Layer 5 of a small transformer language model trained on English Wikipedia (9 layers, counted from 0, width 96).
A neuron's activation on a vector x is GELU(weights . x), where the dot is the dot product.
The model reads these tokens: "0" "2" "5" "." "\n" "\n" "==" " "

The vector x that enters this layer's MLP at each token. A number n stands for (n - 500) times 0.0073.
0 "0": 691,828,335,301,299,429,454,744,574,506,500,328,710,594,308,193,294,473,419,753,423,785,530,420,332,676,345,380,535,567,497,629,682,465,568,243,708,410,390,404,383,379,453,192,597,617,467,366,388,321,349,456,503,459,380,582,616,350,347,381,789,442,637,744,510,582,604,633,635,327,507,399,497,349,446,383,633,561,322,578,262,573,438,430,405,497,296,538,513,416,578,536,472,617,369,506
1 "2": 669,793,275,342,371,264,569,617,441,437,486,320,719,535,402,159,238,505,480,726,385,828,585,253,314,624,320,447,563,533,519,436,735,442,636,331,600,418,366,410,447,429,505,206,627,594,446,412,411,265,327,510,521,553,495,569,583,398,392,357,775,449,536,744,528,633,584,655,603,269,557,550,392,439,502,494,649,677,248,536,224,378,537,472,447,346,382,518,542,597,554,538,480,641,398,495
2 "5": 658,724,347,388,346,356,368,651,537,429,435,282,716,497,408,139,252,417,439,718,443,702,602,314,343,586,334,508,578,584,528,394,695,513,633,355,710,473,369,419,322,413,318,198,620,576,480,449,204,292,230,409,567,445,538,463,532,328,292,378,758,503,562,736,506,599,577,585,553,310,386,495,450,542,434,551,616,690,308,572,262,516,494,498,356,379,294,518,580,511,566,631,555,603,351,511
3 ".": 553,571,333,442,454,451,518,661,492,428,579,367,530,574,346,230,208,412,476,504,281,598,388,370,397,828,501,430,416,570,695,354,486,554,564,441,528,542,173,536,624,470,566,166,640,495,634,219,410,297,372,304,634,557,350,619,681,319,407,335,777,748,660,780,713,694,551,526,684,545,502,479,453,595,446,503,763,617,331,518,297,515,481,450,293,478,347,485,586,519,668,713,671,447,564,497
4 "\n": 407,631,361,509,375,223,573,796,712,438,557,520,534,492,556,285,322,445,350,562,137,466,492,350,475,740,494,617,488,394,581,609,519,679,431,510,565,467,435,565,502,482,439,467,681,668,620,457,451,204,713,645,608,750,411,388,547,331,521,411,725,427,560,627,634,832,643,596,721,469,413,368,511,514,460,507,457,577,330,530,233,386,570,452,309,387,330,576,903,304,486,650,610,343,399,660
5 "\n": 458,666,437,491,391,209,542,590,680,351,617,501,591,520,625,463,258,298,343,440,275,503,554,337,479,789,481,717,509,507,615,616,521,584,489,648,554,464,386,597,485,467,348,538,602,731,562,455,457,222,704,502,654,766,413,539,419,368,455,354,761,396,624,502,605,669,603,619,768,412,551,366,518,505,477,380,471,505,271,536,327,532,581,407,261,368,338,605,976,308,517,686,595,350,362,727
6 "==": 598,736,346,593,314,325,499,622,539,455,614,530,712,563,544,308,444,350,334,566,380,536,667,212,535,711,508,727,434,445,769,625,472,419,358,687,436,461,197,546,479,445,472,437,535,623,430,448,444,234,579,412,618,687,329,765,677,317,440,358,904,477,495,604,599,521,665,557,692,366,506,311,637,451,590,222,571,463,299,497,322,626,606,423,251,493,232,607,720,477,460,506,610,460,326,603
7 " ": 400,686,434,490,428,381,512,531,963,479,708,502,721,394,362,276,399,323,448,360,412,759,492,368,499,746,525,657,703,682,748,456,569,420,426,468,619,512,412,574,426,485,353,583,643,679,539,417,422,382,551,423,726,554,436,683,507,472,484,318,790,519,459,582,463,666,393,529,701,90,556,203,410,636,531,496,550,464,293,502,351,481,565,397,198,298,369,411,692,386,608,633,500,467,386,648

Each question shows the input weights of one neuron of the MLP. A number n stands for (n - 500) times 0.0011.

n244: 611,451,522,422,461,442,418,488,223,405,470,635,509,413,410,307,467,702,643,144,490,707,461,346,508,341,481,710,551,613,376,596,449,631,540,603,410,695,526,593,482,307,736,306,272,755,610,472,480,202,377,644,478,671,502,528,629,487,484,586,414,460,509,393,434,383,702,792,570,536,510,651,507,552,500,215,340,355,391,459,620,179,723,457,618,317,531,763,236,798,298,589,339,568,534,224
It fires most on token 1 "2"

n171: 612,729,671,401,588,685,385,672,395,336,473,583,425,485,595,514,641,531,616,532,598,631,410,435,367,202,486,395,490,598,650,587,377,534,644,573,726,278,532,459,604,750,415,585,397,563,331,610,514,518,640,387,589,194,387,593,574,453,469,486,608,483,403,426,577,638,606,536,582,467,148,496,370,433,507,409,228,630,651,460,522,476,577,430,443,470,621,424,555,310,637,457,352,575,514,612
It fires most on token 0 "0"

n173: 585,454,404,339,669,729,238,400,461,582,471,513,571,646,389,603,441,399,564,557,576,725,378,447,817,556,628,409,496,812,601,194,371,417,470,645,660,444,582,723,505,447,677,503,442,690,519,615,505,447,363,538,526,206,477,554,462,612,377,508,566,387,706,462,644,436,311,483,508,445,515,629,638,537,472,319,573,399,507,389,657,506,474,581,253,347,501,614,369,493,414,701,327,320,504,472
Its two highest activations, in order, are on tokens 7 " ", 3 "."

n237: 590,711,556,379,640,382,619,619,722,377,536,575,666,578,287,475,728,511,615,402,414,381,545,574,310,526,606,397,350,516,753,668,440,649,448,396,655,550,451,790,420,585,564,421,425,782,461,520,364,403,418,206,299,536,463,559,518,582,575,496,341,431,444,582,486,339,814,273,473,665,505,393,409,562,554,486,712,610,540,629,714,708,443,512,814,601,374,507,519,405,503,493,438,507,484,462
It fires most on token 0 "0"

n96: 550,510,448,442,636,703,388,654,524,540,531,530,458,354,375,707,365,498,484,721,793,542,513,336,513,526,499,548,550,440,425,486,619,527,436,385,404,296,283,605,581,581,595,577,586,435,625,366,546,567,527,581,572,423,598,518,451,695,632,669,760,499,597,421,627,358,835,578,511,629,590,193,652,539,575,455,439,406,412,514,493,508,445,433,600,695,617,402,514,527,704,303,847,687,481,420
On which three tokens does it fire most, strongest first? 6 "==", 0 "0", 3 "."

n61: 561,578,550,583,319,776,353,534,556,283,408,710,480,510,495,547,449,577,498,599,710,487,480,362,500,584,652,604,577,510,456,328,242,672,511,357,510,507,411,723,684,511,603,454,658,487,394,538,530,443,617,631,428,415,617,402,484,415,565,468,574,304,329,718,839,491,476,617,554,533,460,593,561,552,334,718,386,371,364,255,457,535,519,577,602,641,489,572,481,453,477,623,622,535,572,536
On which token does it fire most, and how strongly? 4 "\n", at about 1

n193: 307,707,471,492,281,727,428,271,338,375,592,418,406,570,380,482,458,480,773,234,646,559,363,424,208,527,551,577,425,501,614,266,528,516,330,425,272,472,450,661,594,417,710,575,528,598,432,533,367,378,330,256,717,412,552,690,588,401,595,607,611,192,447,383,537,367,650,425,490,486,649,649,506,548,547,513,393,314,503,547,521,516,404,441,731,475,406,621,627,485,243,551,423,494,596,525
On which three tokens does it fire most, strongest first? 6 "==", 3 ".", 7 " "

n114: 608,446,548,551,410,630,482,620,318,398,329,575,223,595,576,615,557,260,593,517,399,390,573,540,402,391,383,356,365,525,699,471,707,638,422,518,325,354,577,663,555,630,272,441,478,473,543,413,424,726,643,502,660,468,297,531,386,446,360,486,663,548,429,411,670,637,495,677,418,513,532,574,360,562,486,456,683,541,615,387,537,392,453,569,308,702,544,257,309,370,317,443,590,432,194,406
It fires most on token 3 "."

n92: 289,635,551,521,381,602,652,441,381,523,555,406,420,487,408,641,476,876,415,246,438,377,535,513,515,301,481,461,332,494,403,417,605,609,272,629,369,485,589,676,354,821,454,467,419,528,492,604,543,521,488,526,607,603,342,508,441,334,379,434,636,606,532,441,552,408,407,461,320,632,619,408,311,742,534,617,714,496,552,538,802,602,660,406,240,401,549,580,656,336,380,663,404,347,581,598
Its two highest activations, in order, are on tokens 5 "\n", 4 "\n"

n15: 353,425,381,487,590,732,326,446,501,318,323,594,671,543,402,489,517,426,561,523,413,630,396,398,217,557,562,537,720,680,473,538,479,508,613,430,566,193,554,526,554,717,428,458,585,440,425,309,411,585,348,390,534,366,673,434,470,386,547,638,347,418,274,394,227,319,555,580,403,651,565,388,524,536,264,517,366,514,108,710,583,451,498,635,531,581,428,620,538,401,501,434,598,297,478,648
On which three tokens does it fire most, strongest first? 2 "5", 0 "0", 7 " "

n121: 629,457,448,378,204,572,557,248,317,627,483,474,593,554,828,537,551,438,252,444,521,548,880,528,467,336,468,426,416,496,735,660,532,383,561,711,508,718,540,346,685,460,556,432,298,508,470,493,615,509,330,406,494,481,510,519,362,359,434,426,472,297,414,408,462,354,452,723,520,555,430,504,564,479,318,602,502,580,541,273,511,409,569,663,372,349,546,691,598,314,710,336,482,467,504,631
Its two highest activations, in order, are on tokens 6 "==", 5 "\n"

n219: 594,434,484,456,581,530,400,603,415,405,675,550,441,615,475,453,494,428,533,778,474,382,662,719,625,407,399,754,421,417,425,658,381,658,538,385,276,252,461,802,684,652,428,643,488,551,400,499,326,407,342,613,689,613,519,677,557,481,594,544,498,361,500,290,652,321,409,478,547,592,350,249,405,423,551,563,487,568,648,467,531,561,407,650,447,351,627,637,434,568,555,493,339,300,340,377
On which three tokens does it fire most, strongest first? 6 "==", 5 "\n", 4 "\n"

n45: 381,417,321,335,306,502,503,438,689,415,479,440,449,663,613,802,643,624,426,512,471,610,338,376,557,259,340,492,612,478,544,706,537,348,283,408,770,614,509,495,525,435,603,416,489,292,628,553,497,738,591,694,454,383,437,617,724,352,373,657,660,621,503,681,526,411,496,510,418,432,385,428,579,458,608,415,435,247,387,402,654,514,497,308,417,392,588,501,504,494,756,621,413,533,503,504
On which three tokens does it fire most, strongest first? 0 "0", 7 " ", 6 "=="

n11: 625,321,594,636,840,496,424,565,556,578,619,614,662,541,357,400,369,565,419,399,497,439,629,560,388,450,389,453,459,621,573,429,138,539,622,681,676,604,673,600,444,568,464,483,559,426,576,703,340,504,490,593,441,319,457,550,442,339,553,394,434,699,580,395,408,618,730,386,529,422,470,454,654,517,391,429,495,605,186,706,550,565,594,663,561,665,375,395,647,632,446,397,592,626,498,694
It fires most on token 2 "5"